Layer 21 of a small transformer language model trained on English Wikipedia (26 layers, counted from 0, width 128).
A neuron's activation on a vector x is SiLU(gate . x) times (in . x), where the dot is the dot product.

Input weights of the MLP neurons that the questions are about. A number n stands for n times 0.0018.
n8 gate: -175 7 170 -251 -18 18 60 -194 -42 -198 -32 164 52 -32 73 235 111 -126 -100 -18 -133 77 -40 -14 76 0 85 38 -215 252 21 -14 -17 47 114 -133 69 149 21 -60 104 18 -198 187 -28 130 -59 162 -104 -111 117 -158 -49 190 -234 -7 -38 68 21 -111 -51 -102 -11 -108 39 169 -21 -132 246 -26 119 -42 24 -60 -111 32 -102 42 -126 21 85 91 -74 -182 -193 -104 18 91 18 4 -147 -4 -18 -250 67 25 -11 -91 -7 -137 107 -18 127 -102 184 -167 -74 14 79 -338 -166 17 142 31 -122 -7 7 84 168 0 -7 10 32 -45 -236 0 -258 188
n40 gate: -180 53 -36 76 -29 28 -240 -42 -108 -61 -39 7 49 211 122 122 -21 -116 7 -93 -166 -21 -62 -75 174 -28 -46 -122 187 104 141 161 24 -134 -79 39 -97 191 -46 -186 -161 -363 -172 -71 -35 -67 134 -71 7 -210 -28 90 -18 98 -138 66 46 32 86 -29 -80 96 184 39 -7 -57 7 -252 -151 0 85 4 46 -25 28 217 18 -4 -14 -32 29 -56 -85 64 -55 228 40 4 -132 18 39 167 113 262 -132 75 -208 91 7 -152 108 71 -25 173 84 115 -53 -88 127 -11 -285 14 22 -144 116 -160 -73 -42 -316 35 123 -145 -100 -49 262 98 77 -82
n110 gate: 253 199 -7 145 91 39 -67 109 28 7 149 -122 -109 -168 37 180 21 -4 185 -212 32 -144 -73 -100 84 -102 -11 -119 11 -43 25 -205 69 -65 137 -39 142 167 -162 93 195 -69 -168 -132 120 103 -92 198 -221 -14 -7 -72 14 11 -98 119 -78 112 4 69 62 -93 -255 -134 167 -11 35 -141 -44 100 92 -204 190 43 -133 -109 -183 95 18 -25 179 159 68 -216 135 112 183 64 -114 -14 46 242 -42 -25 -89 -126 154 235 -54 -107 31 -110 4 -50 276 0 -64 -197 -185 96 0 -93 18 -14 4 52 109 -46 79 -71 -4 78 147 -63 -35 73 -144 86
n115 gate: 189 78 69 -106 70 39 -55 -10 -16 -36 -137 -53 -200 127 14 0 126 -133 -23 40 -68 304 74 181 43 -23 7 -6 -185 155 -71 -23 -54 60 -76 -65 57 47 -49 -72 -100 117 -10 -245 36 -91 291 46 180 -39 -175 76 -33 73 103 48 227 83 128 -40 -81 3 123 19 36 111 152 43 -20 -58 19 68 -126 -43 -48 7 -128 -36 39 13 -128 -88 78 -110 0 -23 56 201 105 138 175 -26 -127 -52 39 -96 -164 171 77 -20 -29 -156 -59 -136 83 -26 -45 3 157 -3 -49 -54 -44 -146 -159 -3 -26 -46 234 71 -197 198 -318 -103 -3 -140 13 -7
n117 gate: 185 -71 -102 34 -170 7 -101 -156 -33 102 -101 55 -50 55 53 225 -190 -23 -93 75 174 37 167 71 -76 63 -31 -113 -27 -7 -107 -38 16 -86 -79 -131 85 49 33 326 -50 69 243 -78 -20 3 -27 168 -3 -20 33 158 71 79 14 -76 -13 -137 -7 -103 35 -261 47 -40 10 115 23 7 -60 53 181 117 210 17 40 41 24 -84 -248 -162 -160 -44 -44 -124 16 37 201 -34 31 126 -128 162 181 101 -24 -137 71 27 -69 185 -13 40 -243 91 123 -106 37 90 52 -253 37 72 -38 -231 -13 -255 -100 -40 -55 23 70 154 -190 -17 63 79 80 -112
n136 gate: 144 -37 -149 134 -7 -50 -34 -63 -60 71 -30 44 93 55 25 -174 -207 -141 -3 242 80 210 -236 75 3 -43 -193 56 -86 126 -17 -72 16 48 10 -10 0 -97 164 129 -160 14 -23 -30 -238 0 114 -118 -127 -106 49 -151 -226 -110 203 -136 107 182 -95 -79 -125 -149 -138 44 24 17 127 51 -39 108 50 50 23 -172 -136 -103 56 -217 211 -71 -48 -3 91 104 99 163 -41 -71 203 123 -40 78 -44 -3 -51 -34 -51 -70 -265 -94 -152 7 68 54 -40 -56 50 -27 83 17 196 -186 133 40 107 -13 56 -37 -89 57 17 -325 125 100 136 28 -67 -31
n174 gate: -72 125 51 -41 -66 -7 -64 63 -30 -3 -10 14 -3 108 -53 21 -171 -37 -245 -182 -27 131 115 31 142 -40 170 -43 -162 10 -17 113 62 -38 99 0 -79 39 -3 -123 -43 38 27 -41 -189 -257 -10 -101 -74 13 -53 59 109 45 -239 190 -155 179 -102 79 91 -122 -158 225 61 34 -54 -27 264 112 -282 90 187 143 114 86 -84 -40 57 183 -72 -118 -325 7 -20 54 -58 -84 -68 27 -17 -41 57 -44 -166 130 -34 70 28 27 -209 -47 -105 179 -53 87 -172 154 -28 20 7 -161 53 74 -289 83 -97 -169 58 -47 127 -37 68 -67 47 24 -174 -44
n186 gate: 35 100 -103 -216 131 113 -102 -41 -125 -59 99 -24 -41 46 0 -111 204 218 -3 59 -106 -163 11 -52 -49 -85 145 -149 -28 -7 -17 -62 -7 -232 -35 -65 77 -168 -334 -3 -217 133 -85 -3 31 -127 170 44 169 -135 64 77 -62 -21 4 24 68 112 170 59 -18 -189 -75 41 178 -51 -99 108 68 18 -10 51 -105 34 -37 -147 88 -136 187 -210 62 -78 38 -297 111 64 -76 270 159 73 -85 -72 109 24 86 -306 142 -85 -73 99 -60 -92 -100 109 226 -20 0 34 140 51 10 -56 -121 -51 -14 -78 88 58 219 -140 -20 65 -41 -34 176 -32 -68 7
n215 gate: -11 124 -71 7 116 39 -239 73 -10 14 211 -68 52 4 128 -253 94 -81 266 -286 -95 -238 -7 25 94 -178 -383 -195 -21 -132 -154 -178 -157 54 86 -77 -62 58 -35 110 -75 209 -132 109 32 229 10 -70 -21 -97 -41 108 -21 162 -76 205 -116 54 -96 39 -131 99 25 14 11 -25 -42 -125 103 103 81 -115 63 -173 -84 29 -105 -70 -35 106 67 -123 32 21 14 -171 93 0 -177 -89 -28 -56 42 -127 -71 221 -7 -52 137 56 210 0 -64 -21 35 -104 91 -35 -22 -88 113 -171 -11 -105 101 -49 208 63 -57 -140 80 -95 -177 -157 -205 -32 38 -32
n216 gate: -204 198 -209 7 -210 183 123 70 73 -50 -42 61 -63 -40 -77 -175 136 -126 86 46 -74 -3 7 -21 47 -14 -177 -31 97 -199 119 121 89 -79 61 -169 79 -115 -95 245 48 -148 -119 4 -28 11 -10 222 -94 -52 158 54 -96 -43 -72 -80 147 -169 -132 -169 -84 -42 112 -263 187 -21 49 -183 -4 59 0 -150 101 -28 195 133 131 91 -56 42 28 -102 21 172 17 35 -161 -306 -28 -96 14 276 39 -95 11 -82 -167 73 11 120 142 -116 64 4 -97 -17 14 -77 79 -236 -181 -10 161 186 172 -111 -21 127 -121 -81 45 53 117 98 56 94 -70 -160
n8 in: -23 -187 64 129 223 -67 0 -118 310 94 -116 49 -41 -81 101 -212 52 -41 69 102 227 -156 -108 264 -165 66 -165 18 -99 155 -130 98 7 -134 -91 -227 291 14 -89 -192 -178 4 133 142 -115 7 256 175 -85 -41 -117 84 22 194 -65 -37 -85 -65 102 23 81 143 22 137 7 165 4 99 23 109 -63 15 37 454 -122 -95 119 -22 -97 105 -75 -86 -154 -193 62 44 83 -19 4 -144 -160 -135 -119 -220 15 23 -53 100 -11 19 -40 268 11 86 40 214 15 -37 0 -22 143 -80 -74 74 33 -70 -147 220 64 -41 156 22 15 -4 -26 -23 55 188
n40 in: 23 56 -19 -159 -15 -56 48 -129 99 15 -41 208 -63 73 58 8 -66 -271 -65 -98 111 30 215 53 122 92 -124 -59 121 94 207 -15 -43 31 -64 167 -185 240 -155 -229 71 -11 -7 -56 122 56 137 19 37 -279 -40 -159 -7 -65 38 180 -193 201 41 -23 -169 56 85 0 -78 -145 93 -166 0 -93 44 -210 -70 -67 7 122 54 -122 -70 -161 64 30 -90 -167 280 195 -159 -33 -30 226 59 34 111 104 161 -162 -135 -136 -160 -67 186 97 123 41 -18 92 -63 -15 -42 -11 -105 -36 482 -185 -11 -114 180 -41 8 -67 37 145 86 158 29 152 188 11
n110 in: 232 75 105 232 23 -160 153 -166 -22 207 11 -80 7 -249 -292 4 -4 100 111 -95 22 234 -258 -314 -35 214 -113 -41 -49 -38 4 4 -36 134 -68 75 62 -129 -52 158 -40 42 -70 -124 63 -138 212 22 -129 -59 4 -65 -23 72 268 -144 -119 141 8 -61 -96 -86 -41 -123 -116 225 -37 -8 210 190 234 137 115 90 -7 -4 69 19 178 -30 60 127 52 -86 113 115 72 -26 -75 45 22 116 -30 -183 -23 91 -53 122 -61 60 -183 48 -49 71 -55 -66 253 -233 -272 64 41 4 54 108 11 33 -133 -56 167 -34 -133 33 -87 148 188 -260 63 -185
n115 in: -71 15 174 -124 235 -77 -59 15 29 55 -4 138 18 83 23 -104 44 -103 158 202 -81 197 -205 63 -60 -116 245 -55 94 -22 128 104 -136 -15 0 -37 -14 -117 -66 -156 -74 185 -51 -100 11 29 44 -162 138 40 104 296 -67 154 -23 -229 -128 -82 108 -112 110 -81 121 -88 -44 -7 33 -168 -100 -38 48 102 -168 -262 76 -282 53 -204 55 -299 230 -125 111 22 25 -80 -97 22 -211 56 37 -170 -242 -110 33 -190 134 252 -23 33 65 -51 70 44 127 214 -4 120 -162 -188 33 171 -65 -88 -62 58 109 -132 97 73 256 0 -30 -69 -7 -26 -15 59
n117 in: -202 73 -107 23 169 -61 126 154 139 -38 179 -50 8 294 -44 77 378 61 206 89 -95 80 -67 19 27 57 77 177 23 -135 49 108 19 -137 39 137 -15 95 -38 -177 52 23 -136 382 23 -164 -68 57 11 -207 86 -152 4 -62 102 4 34 -16 12 -47 -83 230 -87 -42 -194 218 0 31 -12 -107 95 -94 155 107 140 -94 8 61 -53 -161 135 38 0 -80 -19 159 8 -217 81 185 148 -96 34 61 165 -186 247 57 -304 -172 -228 91 -27 84 94 -15 -76 -15 172 195 38 -203 174 61 38 23 -34 183 124 38 -170 -114 65 106 203 109 -143 -142
n136 in: 220 -110 -166 -34 117 80 124 83 -98 37 -176 15 199 83 -80 67 171 -175 -37 -82 33 -109 -212 85 49 -51 -170 94 71 0 18 30 -132 90 45 -44 -132 134 58 -229 159 105 -87 220 102 -92 -11 4 43 126 79 198 33 26 64 54 -91 -101 -200 22 264 92 -157 -157 150 -44 149 -37 -233 95 47 54 -145 -118 33 -4 -72 33 4 99 -118 131 92 -172 172 -65 -186 -143 -4 -204 44 -136 33 -11 -133 186 26 15 56 139 -162 237 96 128 -61 137 -340 171 -124 213 29 -121 27 -33 -18 -119 98 -26 85 80 -105 73 -63 -163 137 75 -36 -299
n174 in: -63 23 0 -207 76 -8 229 -42 50 0 4 71 112 -168 -126 75 66 132 151 -182 -78 116 145 -71 -232 131 114 112 67 -248 -159 -114 -4 -8 20 74 -84 -255 105 98 -12 -128 -89 113 140 4 8 12 -23 -204 -91 -353 94 -24 16 -192 190 -107 71 -123 157 -270 -8 27 31 23 -140 -174 -114 198 -116 89 139 -31 73 -80 -217 27 -124 102 -55 -175 164 -23 91 -85 -166 -284 -137 241 -74 234 43 -94 16 24 91 -208 139 -187 153 -27 -82 -19 -92 31 113 54 -144 101 78 -38 -113 190 89 303 -54 -93 375 97 27 105 -24 -92 -173 20 69 20
n186 in: -66 36 -36 376 123 -151 -137 -46 -57 18 51 -37 89 256 98 91 11 -245 33 183 -191 -133 -212 4 30 61 7 36 99 -29 179 59 -348 219 -191 18 331 143 86 22 54 -115 -215 -134 133 72 -54 -22 86 -75 -42 7 11 22 4 -57 -126 158 -44 140 -41 113 -187 101 -58 192 18 147 98 -169 -4 21 39 -65 96 -177 168 -4 97 -102 -120 40 18 115 -53 0 44 -54 -105 -322 25 14 83 11 54 154 77 -125 11 152 -32 22 -33 72 64 -150 -18 -21 -104 14 -142 -42 -4 -201 68 -46 -11 -65 -172 227 -11 0 -178 54 39 -155 -107 -171
n215 in: 93 -26 -201 96 -26 102 40 -104 -43 161 91 148 -72 11 -61 92 -47 7 19 -7 -54 90 184 29 -250 180 95 -7 104 0 -101 173 4 -22 11 -33 156 -154 -119 -139 -8 -86 32 62 -54 7 -36 -62 -104 -133 238 -26 208 48 179 -14 -22 200 188 -241 176 37 225 29 22 -47 -69 30 292 -148 -130 94 195 110 47 100 71 -87 58 -62 -26 359 4 51 -182 -61 -33 87 15 52 7 208 -87 -135 29 229 -103 47 -186 -153 64 76 -102 214 129 32 167 14 -104 62 -95 -226 68 4 -148 -93 -119 -62 118 221 65 -22 51 216 -126 -223 -18 -173
n216 in: -123 -58 -59 190 104 70 -151 27 81 109 19 -106 31 64 28 102 108 81 222 130 -174 -50 -56 24 -355 -131 -106 -27 -170 90 -170 -75 -45 -24 229 -136 117 0 89 -114 8 -247 111 -136 -35 -16 -31 62 27 -23 0 28 39 265 -107 54 228 47 55 -12 36 -74 -209 62 0 128 35 -122 142 141 15 154 115 -86 188 -32 -108 185 -135 -19 -27 -139 -58 -128 -11 161 -32 -66 160 -275 97 -35 147 -31 -246 -236 -78 -12 -127 39 -167 -151 -214 -217 -99 96 163 -112 72 -27 -234 49 157 135 147 157 0 -58 -209 8 405 151 184 238 107 60 -96 16

Each question shows a token from some text and the vector x that enters the MLP there. A number n stands for n times 0.0099.

" in": 122 5 -125 7 116 -46 14 -157 109 58 -59 -6 9 44 42 -192 60 -124 -188 186 99 45 19 -86 -169 -31 150 46 77 -25 -161 -155 71 -132 97 -78 -178 52 107 14 152 -184 -140 8 -75 42 -154 -196 95 -18 -48 -164 54 22 -72 83 83 -229 194 112 -119 -3 72 141 104 24 -28 -17 -117 -18 -94 88 -102 -145 88 56 118 -11 -330 -72 -209 311 -62 -106 -195 114 -52 -46 -11 -149 -132 -133 122 97 63 -58 188 69 65 -61 32 77 166 -110 -145 -6 30 174 -105 71 104 -97 154 -5 -75 72 60 5 -106 23 -96 -8 129 183 -196 -36 -9 -182
The neuron with the highest activation: n110

".": -104 63 -77 117 109 77 -138 -85 -127 112 73 29 115 -86 -191 -13 186 50 85 -271 73 19 82 -8 -129 21 66 21 68 64 20 -83 155 -125 215 37 -56 40 -70 22 146 -68 67 52 -110 -95 23 19 58 -6 -12 39 60 -12 75 -36 -146 73 343 175 -104 -36 -95 29 80 83 0 -226 114 -167 -26 -87 -212 -12 102 -72 -14 168 7 27 -98 87 76 64 -192 -82 -160 72 -66 -85 -175 -18 27 -121 110 9 143 90 132 -109 179 -28 13 -59 -33 12 109 -64 -2 -32 128 23 23 -71 -13 104 -52 75 -57 186 42 -22 190 230 -169 -69 -7 -111
The neuron with the highest activation: n215

" con": 139 -21 -60 160 79 24 -137 -171 48 -90 -68 -11 61 138 45 188 -174 -95 -108 250 -12 -205 -27 97 -139 -110 137 -42 38 85 -71 -153 133 149 3 -7 -117 -80 53 -74 178 -258 -47 -177 98 119 -246 45 21 -238 14 -192 -108 26 -30 29 1 -121 118 -200 -183 -22 -185 60 -106 -64 36 -157 160 -171 48 18 23 -129 -128 63 107 62 -70 65 -7 213 -137 -32 -195 124 -14 113 -244 -10 -144 -115 -128 144 81 -86 142 60 44 -115 9 58 65 63 -19 -76 -104 -53 -188 214 176 -156 179 -131 -16 44 -87 -28 67 154 -91 -12 125 116 -50 26 -83 27
Which neuron fires most, and how strongly? n40, at about 5.3

" |": -110 -16 -129 18 -10 -47 -111 -211 77 -70 -107 -22 -58 95 -122 -48 68 83 68 208 71 68 -133 -57 -90 -126 138 73 -104 -86 -45 -19 -11 -126 83 29 -28 -122 -75 -1 175 -5 -34 44 19 -83 -73 -45 47 -48 -23 18 26 139 21 171 -14 -41 284 -85 -208 32 199 76 6 -143 -7 -85 -41 -153 -120 122 -43 24 -66 30 -44 2 -187 26 -137 143 -11 -26 -43 88 103 -21 -191 106 -111 -225 101 37 78 -118 134 47 85 203 174 66 -9 -251 -100 37 -27 -20 -92 10 133 -138 360 66 144 -33 -21 103 36 53 -41 9 178 95 -54 13 -163 -77
The neuron with the highest activation: n216

" Gu": -220 12 -141 -118 73 -152 -174 -193 119 23 81 -34 27 62 -13 -126 -86 34 -56 111 -103 139 -30 25 -55 -391 123 -98 49 -10 -50 -142 -52 42 36 29 -177 -4 134 144 -39 145 -149 -90 60 -96 -107 -3 150 11 -21 -111 17 -124 73 106 85 12 268 -173 68 36 66 60 -127 -29 -47 55 -101 -370 -6 137 -57 70 3 -18 -122 -67 7 31 -14 -28 -7 140 -85 46 57 56 -82 66 73 -183 -112 -64 39 37 -41 -17 -69 101 -107 -65 -30 -108 -59 72 -118 -54 -135 69 314 -96 109 -8 -59 -198 152 -112 161 -24 88 20 139 79 -81 43 -40 -145
The neuron with the highest activation: n115

" that": -26 -52 -181 83 53 -6 -160 -93 -6 -3 -238 -125 5 66 -233 -5 68 -2 -84 124 69 87 -195 -85 -68 -121 112 80 -158 -121 9 -63 120 -81 -71 -86 -42 -86 -107 86 175 42 -11 0 -17 50 -124 29 164 -91 61 58 -55 151 -91 109 30 -104 315 75 -48 -110 -126 13 -19 -190 -10 -48 -30 -122 6 176 -21 9 100 106 62 -141 -202 68 -165 84 28 -55 -196 122 21 178 -175 35 -195 -196 103 -94 18 -29 7 -48 -19 155 205 98 115 -265 -23 18 -119 49 -86 63 110 -144 192 17 -34 -28 88 -44 22 -36 -4 -32 89 13 36 78 -27 55
The neuron with the highest activation: n8

"ri": -173 -99 -237 -139 93 407 -28 102 92 33 0 8 153 -27 -68 38 -79 68 88 164 59 -157 101 -86 -169 -117 13 -148 -2 -119 106 13 -56 -39 -2 -248 -204 -101 -57 -55 -134 -40 100 -196 89 -229 -143 -16 6 161 25 -72 -396 130 183 -130 17 38 55 -116 15 172 147 -177 -64 -139 -51 -93 99 -36 -142 -6 -106 -83 -16 -33 31 125 13 15 20 188 -137 -11 104 -14 183 76 123 198 7 64 -99 -37 116 -18 -78 130 205 37 181 -5 -58 18 66 -124 -89 143 -143 26 85 -123 -52 82 -92 -64 6 3 -9 -52 330 -7 -132 -67 -261 146 56 30
The neuron with the highest activation: n215

"After": -24 112 -129 20 31 8 14 71 -2 164 -11 -119 -76 -86 -193 -131 139 -139 -249 186 -50 -11 -46 -99 -92 -74 142 252 1 -60 -50 -64 45 -99 -34 -136 -143 34 -143 134 222 -1 -203 154 -29 78 -185 79 60 -68 22 -75 -139 112 -83 24 -30 -2 284 -43 -228 12 -106 148 144 5 -11 54 -153 -9 22 50 21 -84 -34 114 -109 -75 73 0 -118 134 54 154 -26 234 4 -68 -15 -187 -107 -232 11 -44 112 57 172 11 20 23 -16 18 69 -86 -95 69 -55 37 12 9 164 -124 196 136 -156 62 -3 103 -105 89 -30 -54 55 135 -10 32 201 -50
The neuron with the highest activation: n136

"s": -35 -107 1 -25 84 -27 150 -193 -53 -28 -112 110 -217 86 -288 -156 109 77 -63 -159 135 49 -230 85 -33 -217 47 2 -143 59 -81 17 -78 46 6 108 -18 -25 -161 50 49 -54 49 -8 -42 16 -162 -11 71 -182 17 118 -180 -19 10 87 -71 18 278 -5 -165 -11 -15 112 -25 -4 24 -119 -181 -106 -260 53 -214 12 1 -76 44 -61 -268 162 -57 -19 26 -43 -121 -32 80 22 -118 73 -160 -207 7 -48 -52 144 86 72 94 18 41 -48 48 -184 -141 -202 197 68 25 -35 33 46 187 60 28 81 16 -20 -51 -44 127 -24 146 188 -29 19 11 -169
Which two neurons fire most, strongest first? n8, n186

"\n": -210 -127 -17 102 -42 -203 -219 -107 17 -77 -185 -85 38 1 -123 -90 85 -9 172 183 97 151 -98 -56 -56 -250 169 -8 -78 -37 -38 55 -8 -52 -33 29 0 -81 15 14 125 -68 -29 18 84 -135 -129 38 66 -9 -31 -14 41 134 -83 216 99 -59 207 22 -250 65 97 110 25 -158 -66 -103 97 -111 -60 206 -9 -71 -68 77 -40 43 -28 62 -58 142 -6 -67 -101 108 61 60 -210 28 -133 -156 102 90 151 -86 -10 1 19 219 320 90 -9 -259 -77 187 -8 -53 -94 99 163 -189 300 -65 139 -85 -19 83 99 0 -22 26 152 167 -33 45 -76 20
Which two neurons fire most, strongest first? n40, n8

"ar": -126 -52 -71 -82 19 -82 -92 -124 -222 156 -127 -134 102 122 107 -79 23 -53 95 39 324 -79 109 70 -9 -293 145 28 45 29 116 4 -78 -2 72 72 -250 -85 -131 -25 -101 -50 -272 93 -2 -59 -133 39 30 57 -189 -163 -10 39 76 72 -81 10 210 -126 -158 123 -48 -77 -171 -125 -64 47 -119 -158 -10 292 86 113 36 -16 -186 -90 -60 59 -150 81 -33 104 -54 -2 47 11 -121 -66 -51 1 225 -135 89 -250 -109 -27 -47 -167 -85 -25 -128 147 93 -59 215 39 -223 -9 -3 81 -84 6 23 -105 54 138 109 25 83 -156 78 72 -304 -49 -40 -126
The neuron with the highest activation: n215

" being": 77 -20 -234 269 -12 -14 -74 -33 2 340 85 39 -95 89 -313 -55 107 -16 -19 47 6 -15 -39 111 -295 -22 187 -4 -149 15 -188 70 117 -104 -6 -128 51 -113 -77 -35 45 -189 -110 -61 68 95 -242 138 55 -39 126 -5 -44 40 -51 17 -161 -123 87 -110 -30 81 -5 127 181 17 14 120 57 -43 79 250 134 241 -32 -20 129 -11 -123 117 -106 -35 60 101 -160 -207 24 -137 -56 29 -159 -105 17 -50 -37 53 -4 60 8 -11 65 -110 40 -229 -72 -118 -138 -58 6 24 254 18 231 -52 -13 -12 13 -12 225 3 64 -51 201 29 113 -34 -81 -119
Which two neurons fire most, strongest first? n216, n117

"ten": -207 -141 -346 -106 165 -54 27 -69 -137 132 181 48 74 235 -54 -47 -72 -16 -11 156 -182 -284 -103 50 0 75 -43 57 -146 67 -81 94 -111 88 -76 -54 3 -172 54 82 64 -200 -64 -141 94 -114 -114 147 35 -184 140 -135 -144 -10 -19 54 -110 -171 7 -122 -80 220 8 -140 -52 11 -2 -6 -27 -65 128 -75 -262 88 -184 -120 316 -19 -80 -20 61 206 -26 -33 -15 -44 -23 45 -202 92 -104 105 131 13 -17 172 129 116 21 -41 107 131 64 -127 -101 74 117 -87 -48 294 253 48 20 -5 -201 -32 68 49 21 -29 129 -127 205 -46 -92 124 -162 127
Which three neurons fire most, strongest first? n8, n215, n136

"e": -105 -84 26 0 149 88 -53 -193 110 66 -2 -117 -71 -62 -263 -3 16 68 45 -135 8 46 211 73 -73 -173 68 54 -84 39 36 -200 8 -165 161 28 23 -76 -131 -23 76 -97 -28 17 -114 40 -138 -72 64 28 -91 70 45 33 39 -38 -31 21 414 247 -191 -52 -170 24 -62 168 -117 -61 -79 -40 -60 71 -195 -3 -47 59 2 24 -74 -38 -89 99 -30 -9 -61 -132 -70 -14 -63 32 -188 -101 168 -23 39 121 -41 159 93 -5 93 -51 71 -41 -36 -1 -138 28 -1 -91 -18 -85 2 93 75 126 11 98 -4 162 -15 -39 58 203 -81 6 21 -97
Which neuron fires most, and how strongly? n8, at about 2.6

"vi": -140 -101 -317 106 96 145 -238 -6 -163 -135 77 -10 -31 75 -85 -75 -16 -173 14 131 -205 -291 56 116 -118 57 51 -102 14 -47 -56 -8 -32 -24 98 -145 40 -55 186 -95 116 -119 -116 -204 168 -60 35 89 79 -86 2 -164 -363 73 -37 -139 5 48 44 -136 -60 135 46 -296 -21 -149 -144 -38 -43 -119 61 -49 -68 35 -66 -112 292 132 -264 -156 -43 65 134 -155 21 26 -73 -85 -270 188 -96 87 42 157 105 -10 34 143 40 -65 -34 224 -50 -81 83 115 37 -156 -176 7 28 -88 34 -32 -103 -65 -24 67 36 25 51 45 22 -70 -197 4 106 -167
The neuron with the highest activation: n40

" also": 8 -107 -99 96 173 49 67 -236 -77 -80 163 -164 55 -51 -192 141 -109 154 150 49 144 -77 26 -86 -120 -94 -53 144 -60 96 -218 -7 90 -77 -52 -46 74 20 61 -127 319 -91 60 -69 123 -46 -42 -49 11 -156 34 11 -90 165 -35 60 9 -73 252 104 -8 116 13 128 -93 4 154 -24 -149 -26 -108 86 -4 79 163 39 20 73 15 204 -76 42 176 124 -160 -183 16 45 26 -90 -169 -330 137 0 -2 -21 99 140 51 58 -36 43 42 -76 -65 -34 -74 47 -141 143 230 -22 135 9 26 81 187 -18 89 61 83 87 -96 140 39 36 -130 -145
The neuron with the highest activation: n115

" The": -92 -186 -72 5 134 -97 -42 -186 -6 -27 -91 -14 -62 9 -289 -204 48 29 -181 60 -27 62 -259 -111 -94 -133 -4 37 -62 -108 -94 9 94 63 -68 62 -108 72 -65 97 90 -86 30 -5 -47 160 -184 -70 68 -72 -18 20 -39 107 41 -21 -96 3 279 10 -27 -65 28 49 -89 -219 -54 15 -21 -152 -154 28 -39 18 65 53 -64 -138 -399 81 -39 70 -43 -78 -89 73 95 90 -90 61 26 -140 11 23 -27 -105 48 34 43 140 79 22 -45 -146 -94 72 122 -48 -41 19 152 111 328 102 95 -10 14 -7 -78 -10 0 63 168 231 -89 138 32 -82
Which two neurons fire most, strongest first? n136, n186

" a": -30 -113 -79 7 -77 -13 -113 -182 113 162 44 85 -74 43 -302 -89 102 -129 -10 -43 -72 -6 -203 49 -41 -94 42 195 -122 -21 -96 -140 185 -78 -75 127 -82 -116 -89 74 133 -47 -51 -89 -1 37 -253 -29 150 35 -36 19 125 70 -64 57 90 -15 222 -50 -123 72 158 61 33 -101 -158 175 -100 -181 -199 185 23 -76 -180 -20 214 61 -201 139 -153 -36 -56 -121 -66 -7 135 196 -126 74 28 -113 -109 45 -100 100 -5 91 170 -75 30 18 201 -153 -4 -54 137 53 -150 85 131 128 124 -101 166 -126 -81 -17 -52 -24 148 -34 184 70 36 147 14 85
Which three neurons fire most, strongest first? n117, n136, n110

"87": 16 -103 74 135 111 148 170 -74 67 62 -121 -20 -11 -20 -114 -123 -118 125 40 11 44 42 -105 -153 -129 -155 37 61 -49 -112 -28 4 61 -67 187 -65 -147 -131 138 -65 348 -156 -74 10 38 -126 -98 101 61 37 24 171 -37 100 -66 91 -118 -74 119 8 -218 -42 42 225 -259 -21 11 91 -143 -126 -115 28 -19 136 5 93 -84 -158 -194 -169 87 85 -3 -162 -6 -70 -35 -33 -228 25 -191 -223 20 86 163 -107 216 222 188 26 156 105 -109 -145 -5 166 -4 -90 -99 182 23 43 -89 88 172 -48 145 50 11 73 43 0 81 202 68 9 -51 -127
The neuron with the highest activation: n186

" June": 176 40 -85 32 -23 -23 76 -172 53 27 -63 18 -26 48 -90 -53 25 194 -149 143 88 62 -62 45 -96 -72 130 105 100 -113 -232 -83 -99 -94 42 181 -151 -69 37 77 319 -105 -55 76 -105 -13 -47 -95 28 -29 -128 110 66 145 -82 191 -21 -218 154 -67 -86 79 21 122 -162 13 -35 -21 21 -211 -123 -211 -113 -1 150 192 85 -99 -77 -221 -9 331 -103 -107 -130 84 50 -63 -17 60 -57 -168 47 19 72 -52 250 43 57 58 28 -121 -107 -273 -5 46 152 58 -132 89 108 124 -2 -24 -6 40 -43 83 7 122 113 -14 44 122 3 110 139 -76
Which neuron fires most, and how strongly? n117, at about 5.7

" 6": 83 -127 -172 -54 -40 -173 -27 -34 52 39 -38 1 -34 168 -162 -94 -38 -8 77 132 83 55 -179 70 -159 -15 108 140 -80 141 -24 27 -54 145 -14 10 -226 -18 -130 125 307 -25 -145 22 14 -57 -162 18 -11 -72 -41 -7 58 9 -13 18 -106 -25 160 -11 -142 -99 228 50 39 -25 146 47 -84 -291 -27 -2 -2 -37 0 55 -73 -51 25 52 179 144 -31 -33 -31 41 47 -35 -122 140 -113 -7 49 -95 63 3 165 -70 367 168 83 117 -13 -221 81 146 -45 45 -42 55 103 28 2 71 44 -50 69 398 -2 116 116 -20 112 24 32 53 -59 -137
The neuron with the highest activation: n110

" ": -178 -57 -45 129 42 -23 -74 -122 1 -101 32 89 -34 51 4 -103 100 -78 42 112 192 117 51 62 -18 -57 -1 60 67 69 -115 -88 -118 -28 -43 47 -121 9 -184 74 9 -181 147 26 -195 -83 -74 -49 55 -105 23 68 121 -15 17 -22 -186 15 99 117 -184 31 257 141 -66 -27 -41 -54 -248 -163 35 20 -82 -160 13 81 -6 -117 -188 137 136 104 11 26 38 -71 2 76 -193 -22 -21 -78 122 -213 119 51 -24 19 82 83 249 66 -93 -250 -68 136 71 51 -312 -55 97 54 117 -90 83 -124 -38 114 407 -1 -34 -57 42 -7 52 201 23 -133
Which two neurons fire most, strongest first? n215, n40

"p": -128 -156 -53 127 -59 -227 -61 -149 -9 -122 14 -199 -101 24 -23 -43 209 -181 155 99 141 -97 -110 -117 -14 -2 -85 -55 -231 -63 29 -39 -20 2 73 252 -93 -3 8 -1 71 72 -173 -338 36 193 61 59 -56 -81 -21 106 27 180 -54 134 -189 23 61 -110 -244 -42 -82 -185 57 -166 -169 6 -3 -136 -158 176 -39 113 142 -178 -176 -12 -273 84 -23 46 -47 -161 -41 212 131 -60 -2 109 -27 -118 122 214 14 145 107 51 94 -111 180 -105 -119 -184 65 -119 53 55 -165 104 205 -140 12 15 52 -71 131 6 166 -33 -1 -187 120 95 17 -142 33 50
The neuron with the highest activation: n110

"a": 43 14 -189 141 39 163 -7 74 97 -30 -184 -157 168 149 -204 213 -231 2 -55 -84 154 223 34 -113 -193 35 -64 -11 130 56 75 -116 35 -59 65 75 -40 -43 -120 129 195 -28 -199 -66 152 -67 -59 -128 -11 17 -108 -16 -3 319 -98 -15 -70 -238 54 -16 -62 -14 240 25 122 94 -26 43 -59 -177 -125 55 -124 -154 45 154 237 -56 76 98 38 206 -146 -52 91 -22 69 -64 -20 80 -92 -43 -240 23 -48 -56 113 -120 231 -76 -101 23 131 49 -98 2 -35 149 -211 173 82 -93 69 -92 -244 108 -8 262 -21 -9 5 -23 -2 -98 7 181 -75 -10
Which two neurons fire most, strongest first? n174, n216